Layer 3 of a small transformer language model trained on English Wikipedia (8 layers, counted from 0, width 64). Numbers have three digits each and are written without spaces.
A neuron's activation on a vector x is SiLU(gate . x) times (in . x), where the dot is the dot product.
The model reads these tokens: "," " Ing" "rid" " Michael" "son" "," " Me" "iko" "," " Ra" "che" "al" " Yam" "aga" "ta" "," " Jenn" "y" " O" "wen" " Young" "s" "," " Jes" "si" "ca" " Le" "a" " May" "field" "," " Emma"

The vector x that enters this layer's MLP at each token. A number n stands for (n - 500) times 0.0043.
0 ",": 356420482583376358519388515494508552490515564595585370459498629725467460461452588404409358542402398550365594587456378798623504489386548509515393448433359645410456392559373549402676620575335675
1 " Ing": 333517448706313308565384538579472408373469490570492585477502715290438547337372685412370622598420489521412422602375388423527438465404538451562368550476658640302484370570464472452686525591529797
2 "rid": 349577479738204518541579565744404516223537470430500566483496822258594527365427525455482416458405495482536497500525376699420396479529497387557348580560485519309479536575475536381664564492613699
3 " Michael": 397691532580241452581401326490628362419424610581420538483402820382434518415374585478571433622378506635404500532427352711437289395552469462496402528575538553388520318447490506525691583501631599
4 "son": 388635439553451465609495343518552432350526634546416609569468898372502533568341621572490493600395526766403513433433364699533383549498513530495439489540399577350603511386459416439727460452678626
5 ",": 356512527476398356519428359369554448381492559628516469517535664723454500560382573390491417561341465603355550446506336798594398475442574612522390400599377645395439440494435415473723502582438663
6 " Me": 452444438678320374647399399531576333445301508616586495523607776342402612432371649576491517586535423521416566545370310557435342463513483504479448495616468777508377370434519305434574575521557684
7 "iko": 337550487660303315559536473592590467372429469575502483551382857228627516327308607449559508643476438547407608461530500579361559495456537609424395502642621546343473242563420383523552620666468619
8 ",": 317470511525405377543380373454523511396486560650532426548534771673502396504419520436489390550321401580376555464459350798556423497433593548540428421588366668392438420581415434499701560626454625
9 " Ra": 252544417581392396618484552481541280423505570636578612422588643166498615353373605515500502643479437614412381502427357539454458488500488507496319517388475666473519368478566362392625612597478803
10 "che": 457573450727215425580630506400629456353387544478323530356550600440666609580428711442714440655458321525375449510454543543324538415559393615426450581419499672568580548560594571411560529635668659
11 "al": 412620461658324406526584423476612518377484555694493569485507889336472423579414657538464620605476388635438596596401478752331412519443610510525525543565334437441409493475631610593635483514434581
12 " Yam": 414546498591318201640485424433476420407460526633477468462537606128393527355359775520488551628422528615412473507493360598521466547451443435598433480471567708445390349437483297493500517501581737
13 "aga": 583469573651499162603622478544514578277426550638462629478501666250613627293396646652612420696489521577400514526444434550585465573557368403393459347619433615618454396410397478547379532558537702
14 "ta": 467675473488417400550533437533604531327500547647434622604390795110577464436321544658614335595479490596429624460451430686639369592466472567435436514649402584401537520276504451620433501568497554
15 ",": 381479569490397322538412351383545442404466576624539429524557649694476465530389568448537422571331472593366582481501322790638414485411517603516405415556360670393426472507402421512626518588408716
16 " Jenn": 336452474513446360736447316519578389497359506494467381583528567366392555360340648527454434620486477724429472497441256604534325393500441426658306436457489583339475321417485439422563583446498736
17 "y": 457559441690392449546557430537605438397453419562578468626543804432496541403344550538485469533476497645472571561433408761424327544512519493490392497576244603473549262373604641539802409473541534
18 " O": 386469518523390407561486302526591210555397497636514745478440722237375585375390638584430373648513481526399501460409283497432326649523585545417339601608461614518523368516511348451509528599585633
19 "wen": 325721410488393462514487318540577453293519536549404514673440978309579526527345540614674356449471415514440639523475444545474377459509484514408440590666559634451575331526550399569550599442641543
20 " Young": 409587344536325419531441353389587299330439579567466550594557817213422524631400742618461536550434475698423574509472391660412358517555534616525361442622430561402578429529505446612641427545585625
21 "s": 421582481434368523557461402337640321308508585685529690504461790481629568634390611492644445626388536596439599558471429620421452657468505573499468573503243570328451534271517397580682414527557628
22 ",": 384471552473418352547420395376527383396481535633532468530546646739491478529369586393499415555326473610372605473523309782581392497429540639529411419564402655384453440506405392497699498578424689
23 " Jes": 300680448641418281667521372481593300387397483706464522588613559294402552389341567511409557616419426554387476520571310534504496445425448553524406578513571571524601225528487450428633507421496796
24 "si": 297629220676455494572715431657660450413393487550391666472587637568516528584444803568438446496394406327440432480561569563387605476591415454507401389468620579428639296566566626469543498452441684
25 "ca": 491553421768270468635654254561630562380464676528418806446462696430534457437413449541528494488361544511360441575512387648488419467504520526424400610743421492639624398347411743508610540512440508
26 " Le": 481479510513283486589371443528577235419459534625424584527429814342425599384431719487436509590429454532365388442405305579314325445420517472519403619660523629549474379500570394517586450639523683
27 "a": 418568392544316463549476502626628433458538475595584605408527913389674440556474606456639474576322501598471564457382390670273319568521547496489515568709416547605598364411442322563556408603604580
28 " May": 313577541557330359551448348415606489400463578625523519558445827355447499639374719539585576536404544539417517556509421589710479446529520388543422446505388694316596455488432220571553459453629693
29 "field": 391488515512314395576553524527538442313377658511488648565506749310572524567356690519582443568473461654457590568412347710606455429510373526408322418553377552267454491455379487520631408311549658
30 ",": 341418546479413371565454390351551423421488603623562484503553615698487473533359612414562454537313515561379583515468339766648435452423507642537348418557336667382421509499406421487625481516387712
31 " Emma": 319613425566396379598427300407624306414389463596398414525417564312502517393385653520455553706406530672402450518374360671507412433440375460547356445435508665372526253476488495471673444547461672

Each question shows the input weights of one neuron of the MLP. A number n stands for (n - 500) times 0.0033.

n64 gate: 332459574386479535312718402350547565531515564517395438517534590543578470746511201613427604452533468389477169633570482667481506434448499688484343539529573505408493586479524536354345435322510606
n64 in: 433582446394372452409559511448449467498411604557589449642526539547356497441411422454510537551625492430390590630460455468545393333561634549557417459459369516623386521403463421691565604521448424
On which token does it fire most? 30 ","

n145 gate: 479349341496322375491733485433505632298459598508638489547450391455668441559608440346442575363695508567499408568557369482578632353680572578301511533391534487512626571201486535472551471315403381
n145 in: 587327575444495323397569485655517380419498455388549524461484504587360357561368540522527416555590399653513495381420485515529615438385442442501414446499471525674588389620479591400556364733622715
On which token does it fire most? 29 "field"

n104 gate: 586479555268449553431272701593636530687466498526431589603550558673340264400438616468476370509543423559544403653651519574396560509301406636325564509396461544538507455329601439580555406697510571
n104 in: 639703472422531389462578527306330313726425443446380542408536400543236653454397545509684547556521426559323729337500508444613288475364543529498500451358465467505732461593503375611543468535451400
On which token does it fire most? 22 ","

n146 gate: 506618447351502599632357459394592386633576635445681399581510277596320415588552522456441493380667581522458515637352573489608536459389627446484624410496596385552346535648716600429621494465299578
n146 in: 610384628578579578429528400475477545593684571669719498467466463543397330426418385288663582405342339374733460269601399489520466409489469485500503439618506416492538486476555444434543420509449556
On which token does it fire most, and how strongly? 20 " Young", at about 0.61

n62 gate: 624576587420410406322478532394573690594528437580388413315404610363639544779527392437541531571470526748446676579590579445418639344647537546428691644604466453524419634649388561702543504687299469
n62 in: 586836569513543659602522576616412344499459516374507658510658481553328477450314715668488753604245689329512546555429549413486461382263724365304501400612359349489408534532578393488438616639308566
On which token does it fire most, and how strongly? 11 "al", at about 3.2

n88 gate: 530461543525541419510218505587721565528581538567509564747424506736569524733578417506435593521483351357230399588732602573306430298502596513501190509350457493672371410375621534582363350469591357
n88 in: 753476609390522385607489636288681434549473508585617728657451367440401681513493473474496523724626384552552475547509473493534369542404702598485387320486626543549512471531358456559578351510580446
Its three highest activations, in order, are on tokens 2 "rid", 26 " Le", 5 ","

n165 gate: 672454608422391526511532531383528375382529480468503473533518451517612644589242455503432515617403545474456593563646649653411691449560356546509599603424621383390461444603530524321379385474249556
n165 in: 573422444504477389623667519202491550415460430519749593622577440500495528424405403570499357513598417649618554488543485352474658657599581519525343318520599431448468540362318354576619382355562477
On which token does it fire most? 21 "s"

n130 gate: 385516479405493629314355504649413615563524544336594663568465526610353521500783582792636565408457446494625601307371468530440577524482476768620507584583567478518401292683415370433321569640509414
n130 in: 456354653650406492340584479461511568434441475614392364457601584543400567442503319504595642342616447508461450487519384379558387376402363601666524538543576499376260476533781400538598535668373328
On which token does it fire most, and how strongly? 4 "son", at about 0.42

n167 gate: 422556705563561425547632597338633602392430273527517390583352538687350505490586405699352586337493534320458473448813403522364507423352340525436766433384527363635490440642645492542452418462536647
n167 in: 477451509398426506457520372523699525400463485590497581608455479500427578576669382636766478438561380604440456468724490498494469332563395511627604417600431542420580490680513428426486524212487647
Its three highest activations, in order, are on tokens 23 " Jes", 24 "si", 1 " Ing"

n35 gate: 389661542513615366582527533534517656470609633571527561478564629546658554527461522527606512402547452517581532262541667415358658681506565471413447394554394483425578418442586584598471694608528598
n35 in: 686495442426457410585482451476647611441513267490528569527472514372534592394382530571496488545589400395536563575406458584530463392363427470412435479449399425575484606488506488405434513623669541
Its three highest activations, in order, are on tokens 13 "aga", 14 "ta", 7 "iko"

n33 gate: 334514743409563369379373578545578627611424538413409449568361402527515617732505428521553545426498627471389728534614521398569417386534424631529517545457433529611297531366672275466480498436555352
n33 in: 453704521404635302356444437594662659618579537264672657364482509471506518665483404611646324459633502481340725728557466443486740572466472578529426437393351632686456523692479303362658665719431417
Its two highest activations, in order, are on tokens 26 " Le", 16 " Jenn"

n159 gate: 498542693465491500457419280359443572752552618647520440506364450554595495629396434597785502489547512586299406531553428581491531422363399632376609456392523476460503551329452448468395400521366483
n159 in: 712372519346536364536576583513476540572408554461597327422472591478301509378491626400734443560500541691454433444490330693645373531468533389501707625431506486445617675553590694517571540538365445
On which token does it fire most? 15 ","

n102 gate: 502660617457571559446545464683513346415577662560499584403487300606428649490596324499676524560299328512445746426622624509503723312504497627584508410584486576585584602691588372596494497783653410
n102 in: 444427483776686320291372536501627326438481548486534219554503493480650564406424563448594507567697518446686650462393343476516736339425685412459511424533502547504448418532559669635330542540339498
On which token does it fire most, and how strongly? 4 "son", at about 0.63

n116 gate: 648346761494425456365431625576667363605488328520547576560672524628377758433393330471436418452514403351365532447569591784598581329462467290387526390381439491585306509506534546644671587365529251
n116 in: 607470549544613554427431686682527553599429462414631367520703617549615280557445539459378471495525534624412719195484292605377648344638621516546578336368538477588397446452561463677282475516343581
On which token does it fire most? 0 ","

n177 gate: 488549512446381646543408443600757617451622542527563648522647393405647654584484711488548562382478656399659472538513807574707490421584630649540589554539556421606521515486481583555520534506575362
n177 in: 461303568257405616361582411512282352476614672385380599440362423470544616542407491491411603310240717480557313548591423656514480527552573470425461563543373393705448485506477422451623440641522494
On which token does it fire most? 25 "ca"

n16 gate: 376638568571478765344472536464564468464396446536473330466623559605579313656540570606533426452567520592483419523489355397519755603453338486621692494553500698476515696487519754407425410597549779
n16 in: 465599385500368496460485471501425398552425572432380605587613541374557578398491504548457382478603549587548532512560576636328540367646487452518498420562678373440465488671485524438310355439470610
Its three highest activations, in order, are on tokens 24 "si", 10 "che", 2 "rid"

n182 gate: 440379663524729699405399570675594507525560571406691349703330351599449335444430626439499539693639489305371409468479437608593696378514468549413640505527811376211691418287489583520500249436458537
n182 in: 552575403397510635388543536443621588438548345608403606448682540488476449392444611533515435582509412531617674539278493594535671507609535545522417309210566529456307459520559608446510600827562309
On which token does it fire most? 23 " Jes"

n30 gate: 645396313463390508390721504469512462473384476412441429533440532670506487463443413485376463629553550609428179588439528517463429613524718623450397468443228435651370631594485254385719347353677465
n30 in: 233664513492517604607477526804546266618610559453526558512666298482498512497455475448326380584404363397591512313392539719593646488445339525510565368411548633442495433544499606580485485636570532
On which token does it fire most? 5 ","

n68 gate: 635431604394532628411491554247480405618556628591473571678532449576495442535502377516587624467419504543351615251573476399521467564403509358468361417520439454565610506563457343477576493597587428
n68 in: 407448643454363447375539494647467458372517551593311471418531568267387357657512302498596353539484541524424703398605477770363379581565442556347520595452424424543443567612617379481398468432493408
On which token does it fire most? 21 "s"

n80 gate: 438650702537343401401432632464478482535402419472446452589441741398534592539338429472538410481525685539624543352481682493497477501585590432556471513536435403399586562438505420464370564543494392
n80 in: 461443501506561395361558479618449434523454516537451414536405647454475491537551486449492322410542467627485546594539448620414469364535596696302344478491547518510460547478350532404483503613619592
On which token does it fire most, and how strongly? 7 "iko", at about 5.5

n153 gate: 402381468488272645579456404323450552542578410552614412449312522315605430577618360520450464174457522585576439503577545462475584676813467407360495407457539624701576400510230758639535317370519580
n153 in: 458659559322488464356484404610537537532467611472464570429375548413702277579558467356296649342499512499388568665517730368452485493465475478754501469665500541608630377608581482692564298446385530
On which token does it fire most? 25 "ca"

n168 gate: 524625584458467447364454603317486472505592397442474400541631557534416410644471333493480431466477447443539368500584512606433582537494674453451469433493468408408468570546482495655511389571464541
n168 in: 459481597436458584486391239523660368545550418579490348542547283687450692388228438439526539450650475295504483433440679627450475353575422480521576422447612832698511543546586415599559514469479342
On which token does it fire most, and how strongly? 29 "field", at about 0.79

n137 gate: 302488489364493490454332359758321398496457486357508387434462560592602255565653667406313592397573621307451419462530536343472556386424368621498577338545588602814697452622482697542417392717372486
n137 in: 511584442566339500331297585347673530407485305428523684567597517498686409681509550451392398245664495610405458623495564549505495365570291627553412625636714528447450371627498847555394604536390487
On which token does it fire most, and how strongly? 24 "si", at about 3.6

n189 gate: 741488579579448546359595809499516570469527352489419412540436506541343518440462549319669487492518456509527617618643405608553522497549606396524392396445534465656491774499280365441599497514468524
n189 in: 648441382466466432521522669468501323431422438479524442428346521413579392647524457221563456339643474596241569429387505416368561461546483538522646709527505562471529528518552508304599399229364541
On which token does it fire most? 14 "ta"

n52 gate: 563379486320441510442451699513438697558521549449586481419509230551512526644553346519336520560718601572561455697528273615464535328381665604493511650535591489449577472425371685517578577576457553
n52 in: 410622463467518410592525442516393434582535421424734491334497309486433657499518430525390575432476532607563411385619562417414480541508565501486691405409584496479370691423593455452542513538528618
On which token does it fire most? 29 "field"

n13 gate: 573465476521392511421418621428572412639754315383455316529556543545621464544434388394556473177579469565386729411574343394589591623518458376629517385423403580651526400621742546407618292550560590
n13 in: 517606332527657612466482609511438672649542571719476427517396581570410600453547482433474490401475494487581493576720420420552492361493541457518442568467326638311371393444409616468592395599654376
Its two highest activations, in order, are on tokens 17 "y", 0 ","

n143 gate: 544471512591522464461299524371464313697591446528475421610586532440315665501649236367623556528717473520398609598469530654401426386714417396651482337428651439538609838563628521550328490554517529
n143 in: 475514588672549568596564522413559670534593614709416362664552471421549555470683184522426462444554443504399611659388579412472415505702507749607584359414424400548378362446517389404332445389551543
On which token does it fire most, and how strongly? 1 " Ing", at about 0.56

n69 gate: 243460574656456815458444492280453440588459559520473495669576503628446604606640307455506649414558351453340419365411440421539485456442446671643312390618493315347484544501580365423556246387566404
n69 in: 423617652512405454562593507485453491557505636490560480518465523448529626560548375434603475655420861462601630498652507653566599424550629709408509527445459563451562487589352375445494498434476444
On which token does it fire most? 30 ","

n140 gate: 228353631539463734704453580565291568498612362529480462552531518772459297400356400607485584613327506399481507430431554519247672662681471441552412545578578603545511705651649416328527681723556361
n140 in: 475473543469673582389457578362566564622447531650573492483629645569521494225409474353592607605444485462341677537351499581397409505719498460503557436564486423467400679496655323329407462493597439
On which token does it fire most? 8 ","

n47 gate: 528452484511626330291188543436622560480723410369402586514554474727237750487396668447686331283531663414404208525423455419486482573528576394189748550397564427528708565621560558684498577440378607
n47 in: 708617496506734554581467524491511381584516443454386646259476509582544547465425656482743454385379554445309472338364434446358368469478459301606649336337450326654558527526667377480429426387533675
Its two highest activations, in order, are on tokens 8 ",", 7 "iko"

n114 gate: 505422682586520538522525675529241581693677481244467515650630479576492661566429355302555437516601624529521539603441516693756596607651608518677616613618389455580563569486408607463536490509490421
n114 in: 385458644413509441540410684399452322557314490405513562575566614587407581488467295420484657578458754469254501400398578672474513411586487424419494600543395412571475633394471576535512466266269413
On which token does it fire most? 10 "che"

n105 gate: 389625642536398686423728418575447684457549486275595388597536405676499540457392367615551440534452454636652530432635562532454574248473469531604264517624476489375401570308427447572414580623355568
n105 in: 563493682743473374361381560532579606621349572532537578592629686459552321472498495625311431504342344468526575334581273578685381563639603432440501464357407438775481618394365439469436528461590412
Its two highest activations, in order, are on tokens 2 "rid", 15 ","

n121 gate: 521345547241503579787376407714585551574381414373388546522522441478556400523647477329525695612579396428512581668500533325455365433515560431416477575324403481652380586297347487562732554367479427
n121 in: 620472533642488415346639503573442423381461417410460511417347553470480458498404362443487461525725533747582573623629251666632497354494706528249426559475330352596446476532589659580442409343391474
On which token does it fire most? 24 "si"

n174 gate: 499323662400540465303653453464358469588440514258549408548457571605496483485539561525619729647454673520687429581453555613458426426664585534694553460515481413510426590355547340313501501467409344
n174 in: 330420277572611781407357530335599573534483533514472618449589388516476554404693385531546481650600527504489429481305622625568593359384535585667369575408638431347406581586246350571415552581406421
Its two highest activations, in order, are on tokens 17 "y", 13 "aga"

n166 gate: 653505615522642572515528498416568470506319493358448560566509429451404443546546318525411644615647642472312728549515420543432487497535472415460393323292613597714401385387387671691361369788267586
n166 in: 552736503516424455558678456556491598499345448718419642579552495537513509545597396440555455480536420544791508420645465582626638541487395562551349449549384527434395415546445406522597386470510512
On which token does it fire most? 13 "aga"

n120 gate: 504482516355423486566491560457464564511725430405515525415336523610533622436549470475417453500467276509657495792777713593560700626211543470255652658380589574673662516500520657528644511376434575
n120 in: 572627476445508547329445489481563711410206599455462623539605579395533458658689515687428526389478513574419434506459473461636410477514429674393541521563590385522454517383349483381554684624481628
On which token does it fire most? 17 "y"

n2 gate: 514566493358559423320563325755408512603456642635698364444611520498618643658466233716494577562362385319595516458516557369719528743544549524771517437483514352509288413397555707334574495415375401
n2 in: 597363443597725645464536613489577464466582575724515365547559554521563551513737588632328433408421471529629439585585407561730465670462491458305599411335460417449539388402420571623456533461530475
Its two highest activations, in order, are on tokens 7 "iko", 2 "rid"

n106 gate: 347505542421697546581536450360599435496546494589461178547292409503521409617512459565781652500468397465413436705533349603418597463583492459609544626397511535672468572625620458502471591678321521
n106 in: 492574451412418573454430571382552536394421435379528528583654446486351299444386320432398353517554520471555626654440524635386559464603626469411436429654619502401497449351389490408640338533488519
On which token does it fire most? 8 ","

n4 gate: 479512500563605529314515552526583319665143501355466555661611559560381406468404486436382452404387609581529374441416356440463492389372385204346563286464613450378560561418649483478367690424479437
n4 in: 607495578431567455378532318391651441569393492620440555497470520646598336519539472420538556573461431587480291309568179521372449633578464435642659531476403408418476506514673481486296631505499460
On which token does it fire most? 16 " Jenn"

n40 gate: 342659264618724422432425453477436567367364445632529261489304580444774548596400332575655567381475392444530535383316545516570536447554526396600642569601580444666427669604627507499514596532199339
n40 in: 637408555432502494318213493188537538630414485598469414718516463411680543542560523522481523384505231514525518334430454559491426664527334537382247545502539536593529281458562539515502646552521657
Its two highest activations, in order, are on tokens 19 "wen", 14 "ta"